Layer 4 of a small transformer language model trained on English Wikipedia (12 layers, counted from 0, width 128).
Take only the direct path to the model's output, skipping the later layers: a vector added to the residual stream pushes a token's score in proportion to its dot product with that token's output vector.

Output vectors of the tokens that the questions are about. A number n stands for n times 0.0052.
" of": 10 -44 -70 -60 58 -54 -56 -88 10 -74 10 40 173 25 2 35 86 56 -43 74 -72 88 5 -54 -18 54 -38 9 -44 -18 -57 34 -29 -57 29 84 -14 -87 24 -14 -15 31 -73 -5 -92 90 -126 33 13 2 2 33 20 -58 -162 -18 -83 -98 -23 -113 -80 22 -125 50 -9 61 -31 -42 -2 -41 52 59 -7 -19 147 -90 2 -68 -62 -40 27 185 42 21 -18 -30 88 -12 27 144 -66 -38 22 -63 -56 6 57 72 -48 -151 -62 -17 66 -18 91 -37 -157 59 -108 82 -14 -13 142 2 4 14 74 76 -108 -97 -55 -10 61 -38 -128 18 157 22
"ike": -12 -33 -169 49 -18 73 -18 -92 116 52 -49 -74 -293 -6 -60 35 6 119 33 142 -119 11 18 81 -166 -131 28 106 -80 -78 10 -64 101 3 -9 118 20 -75 -73 -263 -25 -21 46 11 -71 -72 7 -62 3 28 14 -11 -52 -73 -137 -15 5 88 -80 -33 28 -178 -4 -80 -16 29 4 -40 -82 90 -85 -158 147 -7 21 -106 -59 33 90 13 -17 -23 -145 -64 -116 14 -26 99 -83 -77 -62 -14 -23 -37 -20 23 -29 -178 67 -38 -27 34 110 -9 -133 46 -5 83 -98 -112 69 -122 45 -107 -9 -14 58 -12 -20 -11 -153 -295 -98 -12 227 -20 53 -132
"for": -7 128 -71 80 132 -10 49 16 65 29 -148 -2 -5 78 100 -83 -82 93 -50 14 55 -27 113 -68 -8 -118 -9 71 61 -58 19 0 150 -47 60 -53 5 9 -152 -215 -61 -35 69 4 5 100 118 -75 -176 41 -54 23 75 -47 -11 -36 -65 -39 67 -51 150 -23 30 47 112 53 -75 -26 121 -29 44 -23 111 -193 36 -137 -42 -56 117 -71 -143 -34 -28 -37 54 83 84 -58 93 -63 -22 -128 -172 5 -37 38 -23 81 161 -138 75 99 37 63 -37 85 58 34 -35 45 71 19 38 -150 -100 5 -91 2 52 247 41 91 -15 -24 51 44 -46 3
"augh": -32 15 -240 -195 60 181 10 68 59 -56 -88 -25 -17 68 71 25 -11 8 22 -78 59 -125 32 -130 -189 -8 79 60 -43 81 11 140 36 81 -68 198 93 -4 -111 -176 -65 -35 109 9 -46 -56 -94 -177 -93 170 10 -78 -56 -49 -30 -160 -45 221 -89 -58 122 -3 -154 -121 -3 -40 46 -17 139 67 -115 64 182 13 20 -36 -17 3 -6 -41 -115 40 -80 -56 -14 51 -19 -8 -61 188 71 -184 -39 -80 -35 -25 162 82 147 -38 26 41 -28 -40 -180 102 11 -74 193 -21 173 -152 26 -107 100 -74 -101 149 3 15 -66 147 -30 140 96 42 57 -7
"ular": -41 -7 4 68 -72 -14 -160 93 109 31 138 -157 108 60 26 -154 226 -15 22 6 -30 -22 96 -42 -23 -22 40 26 -28 -8 58 125 36 -71 -112 21 51 -54 -46 58 64 -15 82 6 -264 -14 -55 -81 -44 -29 -72 47 -123 -62 -60 86 -61 -76 134 -19 -5 -67 -35 -50 -45 -98 157 -23 136 -36 -25 -118 234 -52 32 156 -149 -69 175 -102 37 -18 -69 -25 9 41 143 -89 126 19 -84 -24 -233 -34 67 71 87 111 0 -91 -3 -36 99 -131 15 193 59 -124 -141 -104 64 3 -54 -34 -111 -153 117 -211 -29 153 26 -69 5 -10 28 -122 145 58
"ory": -3 13 42 70 -125 6 -88 20 134 0 -48 13 -103 32 -59 149 -62 103 116 -133 61 -6 79 -94 155 -100 -219 60 -230 -196 210 90 80 -87 165 36 -75 -8 22 -36 59 -36 224 1 -125 -102 13 86 -159 -139 16 -6 3 -146 -34 -81 -83 95 -85 -106 28 57 -145 -29 82 -39 48 4 165 -65 -57 -77 107 -22 73 -111 -61 32 138 75 -8 -103 -24 -62 -26 105 74 -51 184 -159 184 -19 -31 84 -23 17 12 -8 160 82 -52 -51 165 2 -3 20 -77 -103 25 -126 168 -221 -179 -27 182 -147 -99 -22 11 172 -37 -18 -39 43 19 31 3 -197
"we": -59 217 -7 -27 100 -40 -31 58 7 -5 -26 185 167 52 75 -143 9 14 151 -18 -128 -67 -42 -57 -121 -164 122 -45 27 -3 126 -106 -22 -31 -171 26 72 -149 -134 -130 151 48 6 -3 20 -141 -71 -95 -39 2 2 -133 55 -33 -68 -75 114 49 74 -208 46 -76 30 52 -81 -13 12 -161 -59 -9 -9 116 149 -37 33 -21 -33 -92 18 -61 -38 78 -119 108 -2 -39 -137 -36 0 -23 -25 -42 9 -32 -56 -8 15 69 59 -41 184 29 92 23 -53 13 -3 -154 0 -163 -6 -97 -3 -133 -12 -43 -65 -25 85 160 70 48 -99 137 84 -25 -201 -56
"itions": -73 12 -7 26 -122 73 121 73 203 18 -67 -32 -43 37 205 -82 -109 49 157 68 58 51 25 87 97 -20 -30 125 -23 -78 140 97 -86 36 -97 3 120 -172 18 101 -30 -69 62 10 -12 39 -93 25 -14 -109 -5 -165 58 95 -71 26 -87 164 -31 -76 -94 -40 -216 -65 -30 82 79 70 244 -62 -9 120 148 24 -5 -117 -90 -30 -90 -2 -64 95 -136 -25 34 -94 30 43 22 -110 42 -51 -255 -48 -173 96 215 16 -15 135 -20 116 -103 52 10 124 150 -55 -157 -6 193 -34 125 -259 -165 -88 -122 -74 146 54 68 -87 12 -74 78 34 -72 -99
"ks": -53 -143 69 -29 33 -56 36 -19 225 93 175 37 -17 135 82 75 -102 53 -25 10 100 28 113 29 12 -143 -3 218 -68 87 189 12 -66 147 -41 -263 33 -158 -29 -86 44 32 -19 7 -107 -28 23 -262 -31 -18 -38 -211 -107 8 2 -104 45 -7 57 31 -97 -114 -103 -146 -33 184 -67 -43 47 -25 49 20 144 -76 -154 -65 -102 171 0 52 -104 58 -17 -51 138 100 101 30 214 3 66 -90 -172 -37 27 41 112 18 -155 -127 -67 28 57 -2 -69 -39 9 12 -53 53 -77 83 -55 -153 -138 -34 -16 -116 197 -111 -68 -107 73 5 0 17 15 -16
"ary": -38 14 0 46 3 5 -59 27 230 -38 -197 -69 -63 85 8 177 158 -54 11 3 37 16 183 -15 -75 -37 -7 82 -79 39 -88 -33 60 11 81 -71 -29 -28 -27 -35 -90 32 -88 0 -203 -45 -62 -33 -134 -17 -36 43 66 -18 -116 -109 -56 0 100 -116 -10 -131 23 -89 19 108 -28 -70 -72 26 -18 57 173 70 -35 -207 -41 53 166 135 78 35 -79 -175 -75 7 122 -86 24 71 14 -66 -164 -62 10 5 -33 62 51 -25 -72 -120 -39 -94 -19 -176 154 18 19 -131 137 -138 -31 -41 216 -64 -33 -40 63 -28 -21 -91 -88 -92 -40 -60 183 -129
"F": -66 80 -226 0 -179 81 68 88 296 156 8 -44 -67 169 194 -102 4 336 178 -232 -154 -152 241 -38 -64 -105 -290 224 -102 -198 225 122 212 -10 -104 198 83 -328 -235 -280 233 33 210 65 -65 -178 -9 -242 -399 -20 5 -214 -86 -180 -81 -213 150 100 123 -64 -5 -77 -394 72 18 288 479 -89 73 180 -17 -250 249 103 -84 -73 -171 -40 189 -104 -123 115 -290 -182 -16 117 67 -219 203 -265 30 -155 -412 -168 -203 261 316 -52 149 221 249 152 -147 -47 0 89 96 -165 -167 -146 219 -183 -138 -149 14 -294 -280 -127 209 -85 86 20 -161 23 266 0 187 -223
" number": -11 42 -105 10 -89 88 10 -19 -78 25 -4 50 -12 52 9 -102 49 103 95 13 -76 11 106 -4 8 52 -10 50 -137 -33 125 67 135 -87 -91 151 31 -233 69 62 102 19 104 -2 54 13 -158 -71 6 46 51 -34 -45 -144 -24 -6 95 -45 211 -42 65 65 -60 -75 2 45 -74 -62 25 7 103 -46 -15 114 -2 -31 -147 -30 -93 -23 -41 79 -40 -88 -7 27 75 -151 47 -126 15 29 -43 -53 20 106 139 -2 31 -14 135 -37 54 11 31 157 98 -10 49 -111 86 -153 -13 -83 -8 -73 -80 59 -32 36 -18 38 -118 63 51 -12 43 108
"ist": 9 -44 -74 -98 24 -55 -40 -44 -25 -73 -120 73 -146 128 -13 -42 61 137 56 109 37 214 -36 -82 -131 -100 -126 -32 -104 -10 16 58 108 34 140 104 124 -29 54 14 129 7 -16 1 -62 42 -47 0 -64 -41 -4 -3 -109 174 8 5 -27 9 -80 -74 17 7 42 -96 -96 33 33 33 117 83 8 30 136 86 -11 -12 39 7 122 -90 -24 3 192 -25 -76 -118 -60 27 0 41 2 19 -205 -116 5 27 7 -170 82 -26 -23 194 -96 41 -23 2 -65 -46 -41 200 213 56 -145 113 -72 30 31 -23 92 122 -4 10 0 -183 13 26 96 44
"ones": -8 -121 -109 -39 -190 66 39 41 -44 23 0 -14 -67 36 -28 34 -97 33 129 -38 3 -102 -55 -18 28 125 -39 142 -182 63 129 -26 131 86 -75 75 -35 -89 35 27 -138 -52 15 13 -47 -3 -51 -119 -97 29 120 -111 96 -45 -93 -67 27 27 2 116 128 -68 -263 -51 154 44 61 -58 -49 22 -114 -97 158 89 24 -98 -39 -78 85 -137 -21 95 -90 114 -13 -54 111 -95 -57 -128 -92 157 -238 -127 -21 11 0 0 69 -67 0 15 125 197 25 201 -11 -110 127 -97 51 -224 -59 -117 -37 -86 -58 -13 3 -6 55 41 24 39 100 94 26 -195
"g": -100 42 118 129 -45 -5 -44 -148 16 0 9 87 -166 -68 93 -115 -55 178 -67 57 62 16 35 95 -57 -159 16 -78 -40 103 51 -54 -67 -18 202 54 0 -51 -30 20 -19 4 -92 -1 -127 82 -51 20 118 -104 14 19 69 33 34 -5 57 36 27 -58 -198 235 58 -63 93 45 74 43 38 15 93 53 82 -29 -81 -3 129 19 -14 -56 15 85 25 -28 136 -54 43 91 67 -20 -151 -28 -91 -24 8 13 25 -90 -55 -227 46 98 286 -15 5 -72 -121 -26 -133 -60 -63 -129 -74 27 -66 139 -131 29 -39 55 4 146 58 90 -7 5 -11 -31
"ose": -14 64 -64 15 -217 8 -34 -81 113 124 51 -42 -146 90 -16 42 16 147 108 -101 -121 -10 -64 26 -38 179 -11 146 -35 -67 -7 30 82 -66 -6 66 -29 -94 54 22 -34 4 115 8 11 113 123 -47 12 71 -63 -144 2 -17 81 9 45 229 -49 -81 129 -91 80 13 7 88 85 30 -159 24 27 -38 136 -30 97 -150 -157 4 130 46 2 -8 -35 63 0 82 89 -31 -42 -27 10 -69 -100 -73 -82 12 113 -14 48 15 -39 -55 64 -16 -25 137 -141 -52 91 42 210 13 131 -18 -111 -46 181 -94 7 206 4 -97 -16 65 138 99 72 -169
"ings": -37 127 -18 40 57 -17 43 9 141 47 -41 96 3 -3 -58 32 208 220 124 97 -19 -93 -47 -123 130 -8 -45 65 -3 78 107 24 -121 -138 12 -166 46 11 35 0 35 -11 147 7 24 3 75 -153 -41 -14 103 -113 114 -3 84 -47 31 69 -62 31 -72 67 -164 -45 40 93 -67 10 -41 -73 -263 63 171 60 -2 -46 -254 -40 99 114 -124 110 -30 23 87 125 77 -103 -19 -147 99 75 -161 -79 -164 -5 191 8 89 -54 66 23 3 68 180 0 -20 -55 -113 -17 192 -71 10 -40 -68 30 -258 -97 -34 74 -33 8 -12 50 -32 -34 116 -203
"ec": -59 -108 52 -8 -15 109 25 6 -6 59 -63 94 -93 -22 75 2 -88 109 -24 65 -49 34 -50 17 -57 68 -43 0 -41 -2 -77 8 87 -120 -51 193 55 88 -226 20 71 -35 -74 1 -22 107 -93 30 6 75 -24 -60 -192 24 43 60 36 157 -52 -4 -137 -69 -13 -166 32 107 -17 88 -65 55 4 -118 153 15 0 7 109 28 -75 -97 6 -37 75 -8 7 -4 58 -59 49 -44 89 -43 -75 41 72 18 -80 67 134 -116 -61 -60 -29 92 10 115 -2 -57 -213 9 52 -37 28 113 -20 -61 25 -104 30 34 -93 122 52 14 -11 103 -55 -132
"b": 6 131 -51 -112 53 -51 -2 -79 3 141 -34 -27 75 -117 64 -21 -7 65 -48 -46 -59 -31 -22 49 -95 -53 79 56 -87 85 17 -101 90 -80 76 -87 -180 -29 100 -41 -134 37 10 -7 -12 -41 -55 -17 -16 -77 -36 38 -6 64 15 6 -31 3 50 -51 13 -108 0 28 98 -75 -33 -50 88 32 -20 36 98 37 -43 66 77 0 -102 -98 -2 50 -52 -113 123 -80 57 -45 169 2 4 -84 -73 9 -74 -11 -60 -113 -56 -160 -73 32 82 8 -88 41 -137 36 -109 -50 -36 -4 38 -47 4 81 -49 -29 12 70 -31 191 109 95 -66 78 23 123
"hip": 59 72 -86 81 -73 -20 2 -80 139 -22 0 133 33 41 148 97 -84 151 37 97 69 122 136 -106 -69 -104 0 25 -15 28 114 -30 75 -103 47 63 -51 -64 -154 -164 76 43 235 3 63 -66 114 -29 -209 73 151 -71 101 -39 -152 -41 49 14 71 -5 -197 -53 -89 137 52 -76 -108 -275 -23 -40 116 -51 182 140 -20 -109 -122 173 -48 -72 104 139 20 34 109 37 43 8 9 -122 61 -120 -152 3 -50 43 -24 178 -77 30 -117 32 8 -60 68 -23 32 51 -117 -90 19 -53 63 53 68 -254 132 -22 148 77 -106 101 -111 65 106 -73 49 -261
"to": -183 -26 -208 -11 54 -37 -13 -44 208 -7 123 86 -27 17 11 75 128 138 0 -58 21 -40 50 287 -25 -174 91 42 35 -153 122 -18 158 -151 64 -107 15 -135 -188 -127 109 17 -9 0 -146 63 17 -41 -107 -67 -31 -62 108 -46 -82 -92 -21 95 34 9 13 -5 -67 -54 -38 -112 75 -166 50 54 -92 -6 79 -10 124 -169 128 28 199 -51 -97 -199 -84 22 11 -62 86 -18 -37 49 -60 -34 -79 -48 5 26 112 30 185 -171 60 -5 48 6 12 18 61 29 44 -173 49 5 -100 -122 -60 -49 -47 27 60 121 93 -37 -54 38 27 -73 -39 53

Each question shows what one neuron of this layer's MLP adds at an activation of 1. A number n stands for n times 0.00074.

n257: 36 10 142 78 0 -46 10 5 -96 -71 -124 -148 80 -8 -64 -47 -106 39 -181 24 -18 8 -151 44 49 -42 -130 137 -53 -45 42 132 -27 25 52 -51 8 15 -31 13 -81 79 -75 -66 207 5 216 -28 72 16 68 152 150 5 -105 -91 -36 -22 -123 15 -46 51 242 13 19 -16 51 83 202 10 80 -24 -36 -202 48 112 -66 -41 24 -69 177 37 134 -62 -36 -116 -5 134 3 -177 87 -50 64 8 13 125 51 110 -11 -72 171 -18 -22 118 -89 -54 -61 44 49 56 8 49 129 18 -141 -10 -76 78 100 134 31 80 -17 21 194 137 74 8
Which of these tokens does it push up most? "for"

n57: 108 22 -58 53 128 -100 5 -140 71 -116 -15 -46 -60 54 58 -55 -145 -119 -155 171 133 -54 88 169 60 40 -45 -51 -146 103 -131 -176 -120 21 36 21 171 -118 82 234 -112 84 22 -128 73 -14 -56 60 95 -84 109 77 -145 -150 -48 40 -80 9 31 -140 -3 -28 -102 -123 75 -161 41 125 27 -201 -67 -76 -208 42 121 -144 -119 108 65 96 -61 -191 -38 -32 9 -80 -109 151 -8 20 -96 115 -130 -18 -24 80 0 159 -80 -11 -32 -8 -40 -18 87 115 46 115 -5 -21 -3 0 116 9 80 8 -71 12 -52 -31 30 -97 -169 0 15 5 3 147
Which of these tokens does it push up most? "itions"

n234: -9 -115 -45 -76 5 -9 65 84 -38 121 -7 -3 -127 -93 22 158 85 -37 -49 -95 52 -150 24 -23 30 -103 -78 -49 43 -160 21 64 122 170 11 -104 133 -76 -10 162 7 102 51 58 -111 -3 -132 57 -76 -45 121 39 -32 16 -94 -235 -56 90 -19 -68 64 -119 89 -3 115 -29 -13 -111 -17 67 -8 -83 -43 82 63 -54 92 155 -48 5 -118 3 -174 -153 17 0 101 -10 -170 -72 88 -110 12 -36 -136 183 -17 -5 -27 -40 120 -225 -81 -62 -50 152 -184 120 -37 51 -66 -40 3 75 205 -56 -41 -31 47 -128 54 22 -43 -111 130 -68 47 91
Which two tokens does it push up most, strongest first? "F", "ary"

n182: -11 236 170 65 101 -120 -171 -49 123 -114 -76 181 16 -143 83 -70 0 85 -83 -148 -146 -132 -68 -144 -20 -46 30 -99 -24 41 -11 -107 0 83 -146 -85 27 -44 -47 5 -8 -100 -28 62 -27 5 60 39 20 129 -125 -102 -62 -89 -36 -3 45 -99 43 142 25 57 145 28 6 -8 -63 -46 105 -107 24 113 33 92 102 -34 -77 8 0 3 -41 -54 -142 25 74 139 -14 -108 69 -8 6 37 74 -8 -57 -54 -102 -42 85 24 107 -5 155 146 78 26 -74 -16 -25 -77 87 61 39 160 14 -66 -13 74 -37 32 275 -11 -53 224 117 -44 235 31
Which three tokens does it push up most, strongest first? "we", "ings", "for"

n283: 101 11 23 -218 61 62 -140 -3 -44 124 89 -22 -70 -72 -16 123 111 -184 124 17 -118 91 58 11 -32 30 -81 61 120 108 11 -114 96 -24 -139 103 -75 36 31 59 -189 -113 55 59 61 39 60 53 -202 46 205 -115 -19 106 -63 -17 -3 190 -48 62 61 67 -98 -76 162 -68 -207 55 -100 33 -99 -49 18 8 71 -50 -92 149 95 28 56 132 131 100 -48 -42 126 -98 -56 -118 -113 -36 -63 -42 36 -45 80 -181 273 -119 -42 25 -5 45 -37 31 120 -45 24 -52 -232 -138 -51 -84 60 -78 47 -6 67 -19 -86 70 -100 154 -164 -25 -54 148
Which two tokens does it push up most, strongest first? "ones", "augh"

n210: -49 -48 107 -81 129 -203 40 -86 64 -135 22 -57 -66 208 101 -159 28 -38 28 160 70 153 -151 -107 -8 -110 -47 13 -41 50 -49 -77 50 -107 -32 -24 139 -18 -8 -96 76 51 60 -62 -98 -136 -83 116 37 -46 -74 49 161 -25 -179 -8 123 120 -30 144 13 -196 -37 111 42 -183 82 -83 43 111 -113 44 -94 8 -56 -142 -65 -110 -120 -114 159 66 -20 180 -60 -103 -33 40 53 60 -192 34 66 9 81 118 -35 13 99 -33 106 123 15 -46 -81 -88 -182 19 -38 -90 8 15 70 37 175 -15 -34 40 40 41 -32 -116 8 -74 -32 103 34 50
Which of these tokens does it push up most? "we"

n277: 37 -24 144 15 -132 -162 -34 -98 -54 77 22 -118 81 88 89 134 -88 -245 -25 16 -68 150 59 23 200 15 13 -177 -53 -97 -3 98 -87 -3 3 -6 -88 -170 52 76 -151 66 33 -55 -90 0 -6 10 -3 29 -101 115 97 74 89 111 -3 -28 -56 42 -121 113 -86 -49 -96 95 -119 -38 101 193 3 96 -53 20 38 -3 31 81 -195 -52 -61 -166 83 -3 -17 -6 71 -78 99 -147 11 -180 -82 31 74 68 114 -62 14 -22 -3 -165 -40 -27 37 69 58 -60 64 -65 47 125 15 42 124 -48 -5 172 -65 -73 49 0 75 78 96 -5 -14 171
Pushed down most: "ike"

n289: -30 -40 221 -39 -23 -47 -122 153 0 42 -44 107 119 -91 143 23 110 -20 -21 28 -93 -81 -49 -12 49 70 -23 78 0 -49 149 27 135 187 85 116 104 -63 -57 -145 43 -66 -68 127 63 -49 -126 -145 -94 -87 52 5 45 -65 -2 -106 -43 80 40 -144 -35 139 -67 -102 128 -68 77 -67 -8 -49 28 -109 141 -97 42 -30 -93 55 23 -37 58 46 -24 -41 -37 -174 10 35 37 77 -3 -24 -157 -133 81 57 -2 -37 98 -44 107 -10 5 -121 112 25 103 42 -95 70 -108 -43 -108 -23 -46 120 -76 -81 52 0 -111 -199 77 139 -5 99 5 129
Pushed down most: "ose"

n298: 51 104 -28 -43 32 -125 61 -250 37 -55 -4 127 56 26 -37 80 -50 119 -136 -64 97 171 63 -59 49 25 39 -84 -31 -17 19 -124 -22 -120 -152 -10 5 154 78 -83 -65 -50 37 -13 -22 -2 -13 77 -10 80 -55 -33 90 -67 -120 27 3 -228 60 -78 64 -105 35 47 -200 86 42 39 36 68 69 140 -39 85 20 105 36 -47 106 -110 -89 -121 -165 -2 -84 68 32 -38 -40 -65 -85 64 8 8 -62 -61 -38 -5 227 -102 -13 54 0 -22 96 -52 -48 70 98 18 67 -34 8 -24 -23 37 7 199 45 16 44 142 34 39 -46 44 43 28
Which of these tokens does it push up most? "for"

n281: -76 -141 63 -26 73 204 -3 27 -122 -14 -97 190 227 36 -24 5 103 -84 14 194 16 -62 -99 -15 152 -120 80 20 234 -3 -53 72 205 -107 -37 29 21 48 36 -146 17 -102 31 -52 48 -131 -14 23 -78 149 103 -56 0 172 79 11 -31 17 37 -47 -103 -35 83 -3 -8 -10 23 127 6 69 -29 -50 36 -2 63 191 -149 -81 -13 80 -81 67 -85 125 56 42 -35 -109 13 -69 28 22 85 14 36 -45 74 0 -5 -27 -25 -21 53 151 8 17 -117 -80 -101 -85 -55 58 77 -158 11 140 -95 147 -65 20 -15 -87 140 43 -216 -61 39 -142
Which two tokens does it push up most, strongest first? "ings", "we"

n160: 57 -67 -122 -13 0 -73 52 261 -66 -101 -83 -16 -48 0 -107 -11 -103 -3 6 54 -3 -44 107 -89 11 -100 -56 -28 -47 123 -56 -28 30 3 73 39 3 -183 37 -81 -36 -125 82 266 119 119 149 -14 -68 -65 112 84 -52 -221 -73 173 3 -263 252 -130 -44 3 26 78 145 12 178 -12 -115 -222 23 65 -211 8 -9 -103 -34 -72 -18 -147 -89 77 21 -175 9 -46 231 -52 -110 -210 67 -22 117 19 71 -34 22 -192 75 -113 28 61 28 -63 -29 -51 162 75 96 131 12 128 -112 20 -50 -75 57 -22 -46 -93 3 -117 -8 57 31 31 -101 72
Which three tokens does it push up most, strongest first? " number", "for", "F"

n179: -126 -3 114 95 -169 -53 84 16 -8 6 -64 -51 -115 -102 83 53 -20 45 -36 -112 -141 74 -41 129 95 112 106 -78 -49 -8 104 -214 173 49 -72 38 -94 57 -119 13 88 -89 -67 0 -24 -112 -45 86 148 140 0 6 -15 -19 0 -11 179 -57 -123 108 149 60 13 -80 174 32 -16 76 -125 23 -91 -197 7 -35 141 -26 -65 -132 97 142 -50 -100 -95 79 -210 -153 115 21 19 179 11 48 -98 -73 13 23 83 0 68 3 -62 0 -23 -73 153 -23 92 108 -88 0 0 5 -30 -30 3 2 -138 -92 -153 159 68 -115 122 30 -31 8 22 -86
Pushed down most: "hip"

n255: -20 95 74 62 -68 52 145 205 -11 108 -20 33 41 5 -5 116 -43 -82 -218 44 77 -80 -119 -25 -199 -89 3 47 -78 -180 80 -14 -44 17 -42 187 70 -77 -66 8 -77 -33 41 29 30 -67 -76 130 40 11 -9 14 -136 0 -10 -68 59 197 206 97 -47 153 -58 63 30 -50 18 161 37 26 114 -27 40 20 -207 34 114 -79 3 -81 32 19 -67 74 74 107 -85 -187 -164 -11 28 77 -83 -37 -8 34 -87 81 5 215 20 -143 -97 68 -29 9 -30 5 200 -151 92 -78 -3 24 77 -73 -88 83 63 -100 -55 -3 126 -68 94 38 98 -31
Which three tokens does it push up most, strongest first? "F", "augh", "ones"

n222: -127 25 -60 83 70 -9 -103 -93 -17 -52 -172 37 96 -13 50 -82 -31 36 -74 158 -175 -32 112 133 67 -13 -50 19 147 25 -80 17 -87 59 -120 21 -130 69 81 337 34 -6 210 193 -6 -126 82 -3 41 -30 45 -9 -67 -43 82 146 -120 -218 25 -65 -77 -42 16 20 77 11 65 59 88 -94 -71 94 -89 36 -63 59 117 -82 -31 -46 222 97 -23 71 64 6 167 46 49 45 112 -12 -43 9 43 35 -33 -38 -81 -14 52 142 -37 116 63 0 119 -57 -82 106 -135 -162 53 -184 -58 -98 -123 -21 51 15 -16 -20 70 129 26 137 202 -5
Which of these tokens does it push up most? "itions"

n119: -82 -39 -37 -77 3 166 -73 -81 -3 8 -25 172 60 36 -27 189 -21 98 74 133 -66 34 -7 -84 16 7 7 -36 149 65 -96 -34 3 29 -49 -19 52 17 65 117 -23 -5 -81 -132 145 201 -10 69 70 -77 142 102 -22 -69 130 70 -52 -39 -30 -19 5 -5 -29 99 -114 -149 -36 108 -5 173 10 79 -122 62 99 -178 34 27 119 22 32 -159 98 -84 37 107 -131 -131 -66 -35 33 13 33 81 -36 58 -32 -46 8 -35 42 2 -66 -72 -35 -102 0 89 124 0 157 98 8 100 -68 -65 53 32 -10 49 5 -13 -56 -276 -100 -26 -64 -55
Which of these tokens does it push up most? "ist"

n177: 170 70 -22 -44 -83 166 61 3 -67 -41 -124 -9 38 -88 69 -38 -16 62 -125 147 67 -187 94 -155 -216 88 11 123 62 -84 -104 -95 101 82 -56 -6 108 195 -86 14 0 -182 -41 31 163 -55 -24 33 -21 131 9 12 -22 -137 98 -86 140 98 113 47 66 -26 -3 -70 38 106 8 176 3 -126 152 -97 109 -21 -20 17 7 70 -26 -33 -46 -100 -180 99 -45 -51 -75 95 -173 151 -94 -57 38 110 -131 -21 -55 53 78 -77 -9 11 -32 19 144 -141 318 -6 32 -91 77 -99 32 -86 -15 85 190 84 33 -43 -135 81 0 112 24 76 6 -152
Which of these tokens does it push up most? "augh"

n115: -271 -148 111 233 64 -151 -147 -84 -78 -91 10 -79 150 -161 94 37 235 -14 84 -131 5 -17 61 18 114 -31 72 -82 -88 -109 -182 -100 -84 -32 -11 239 38 -256 -13 48 109 153 58 3 -71 -137 -72 -29 92 68 -56 104 -78 0 -16 19 -40 80 76 -8 -35 105 97 157 -20 -65 -16 69 115 61 -103 -74 -24 -36 34 -72 -129 3 -132 -72 -77 11 -34 13 12 -164 61 89 -13 124 -136 84 -63 -72 -63 0 -10 -69 50 33 -23 132 41 31 -63 71 -42 -45 61 9 125 116 64 28 -49 -77 26 -73 86 9 -29 -100 -139 -8 -12 44 -28 11
Pushed down most: "ks"

n5: 11 60 -37 91 -16 -141 26 -14 41 -102 -34 91 -19 -95 -120 -12 -168 -110 49 119 -31 11 75 -45 86 -38 113 -126 149 -114 -8 123 -78 -6 -76 12 -19 28 16 104 20 8 -43 136 -84 -10 -193 -54 -90 40 49 -14 41 19 79 43 36 56 3 -36 -34 129 -31 -60 85 -79 -23 -78 -95 67 18 5 210 72 -71 54 30 -81 -8 -143 -17 24 11 -88 -59 193 24 29 157 3 -3 -95 -53 -25 -28 118 -40 -57 -67 -67 -173 37 38 -25 90 -126 298 153 59 -122 -149 55 -9 -99 -278 104 77 -265 3 -110 -5 -41 60 86 -6 40 -174 106
Which of these tokens does it push up most? "ks"

n10: 194 -3 101 -97 110 185 17 84 60 -43 35 -39 104 -60 -72 -5 44 -23 172 -57 64 16 30 58 52 -111 -24 108 -41 191 -154 -92 144 44 -73 90 156 -34 -101 115 -33 -79 -135 -122 112 -105 -6 28 3 -97 203 37 -165 136 -56 119 -114 62 -73 17 -65 -63 104 -24 121 128 -37 116 56 -31 -168 -56 15 25 112 202 -152 98 136 -57 127 177 107 42 226 46 -102 37 -84 -21 180 -65 113 -65 -127 65 112 23 164 -68 -18 -225 -50 25 100 29 -65 115 -38 3 -58 -119 -151 96 -53 -131 -20 0 -195 -51 83 162 -102 24 -65 -8 -15 3
Which of these tokens does it push up most? "ec"

n288: 20 135 73 -20 -123 -195 -23 3 121 -252 91 -102 -43 -54 -12 -36 30 107 -22 -54 143 -37 40 -30 -20 -7 -45 133 -45 99 -21 -111 70 -115 24 -135 -53 -68 -31 -31 39 230 56 -204 -36 -51 95 28 50 -106 23 31 67 -46 -106 19 -270 33 -29 8 15 -38 -132 -8 68 60 44 -27 64 -10 -37 74 20 -29 -92 5 124 252 -98 62 -146 27 63 -32 19 -61 -154 41 -29 -43 22 50 64 105 -96 112 15 -49 150 -3 -97 96 -90 101 -148 -43 23 142 -155 0 -38 -32 -32 122 -31 -12 128 -48 5 187 0 24 10 -51 6 -58 99 195
Which of these tokens does it push up most? "b"

n46: 47 44 -153 -49 -62 -126 130 48 -54 52 -35 -12 28 158 110 102 183 -33 -11 -54 128 -65 73 -136 49 -162 -22 150 83 59 -39 -15 -110 32 156 -66 -175 -101 -81 -49 49 49 133 54 -187 -16 32 134 -18 3 -42 -6 -67 -63 5 -113 38 -87 61 -163 -3 -152 -150 23 54 104 -27 -28 -85 126 3 150 -34 -108 -165 -54 60 -19 -56 -135 -114 -11 20 81 -44 35 6 -46 -3 45 32 111 -79 -9 165 -32 155 -86 8 -56 111 52 -157 49 -58 84 -155 -8 -93 18 -49 65 65 -103 220 75 30 212 -27 -106 -65 -73 196 -73 56 63 -55 -121
Which two tokens does it push up most, strongest first? "F", "ks"

n114: -97 -52 -170 -118 64 49 -152 119 -57 -60 51 -31 -70 -22 106 46 -7 10 211 -121 77 13 -89 0 40 7 8 -83 -91 80 13 -11 -67 -32 -98 0 -122 29 27 -22 -17 -66 46 -25 -211 -15 -32 71 5 -76 -113 88 0 44 -19 -10 -115 160 8 137 -94 75 60 88 -81 18 -74 -185 72 66 -50 -114 336 -33 -125 22 76 -75 36 131 47 13 -55 105 -72 -24 163 62 47 43 82 -188 -87 141 76 -38 -73 -96 136 115 -59 45 94 0 -48 -41 -125 -15 -45 -70 -179 67 -37 40 -131 -113 -32 -110 37 66 -5 -31 -74 -51 46 -7 8 69
Which of these tokens does it push up most? "ular"

n52: -119 -65 -24 0 83 -199 167 -30 62 104 92 132 -62 98 -84 -141 -40 -34 -19 -59 5 37 -86 -48 -66 -75 123 -120 77 -73 -63 142 -116 105 -66 122 -37 124 -34 -65 -104 110 -8 -93 -15 -44 -90 -31 -62 21 161 137 76 57 66 -38 123 212 -37 -70 -32 -65 -55 -60 -158 89 -124 119 17 -126 76 181 118 -128 -65 232 97 -10 -53 39 -63 -8 -47 -198 62 -165 -79 5 -21 -67 28 -11 0 -36 36 -76 -52 52 -70 -62 11 -16 45 94 16 72 38 -117 -69 -82 -83 -65 44 -123 50 -108 -15 149 -65 -107 72 -89 15 32 0 8 183 72
Which of these tokens does it push up most? "augh"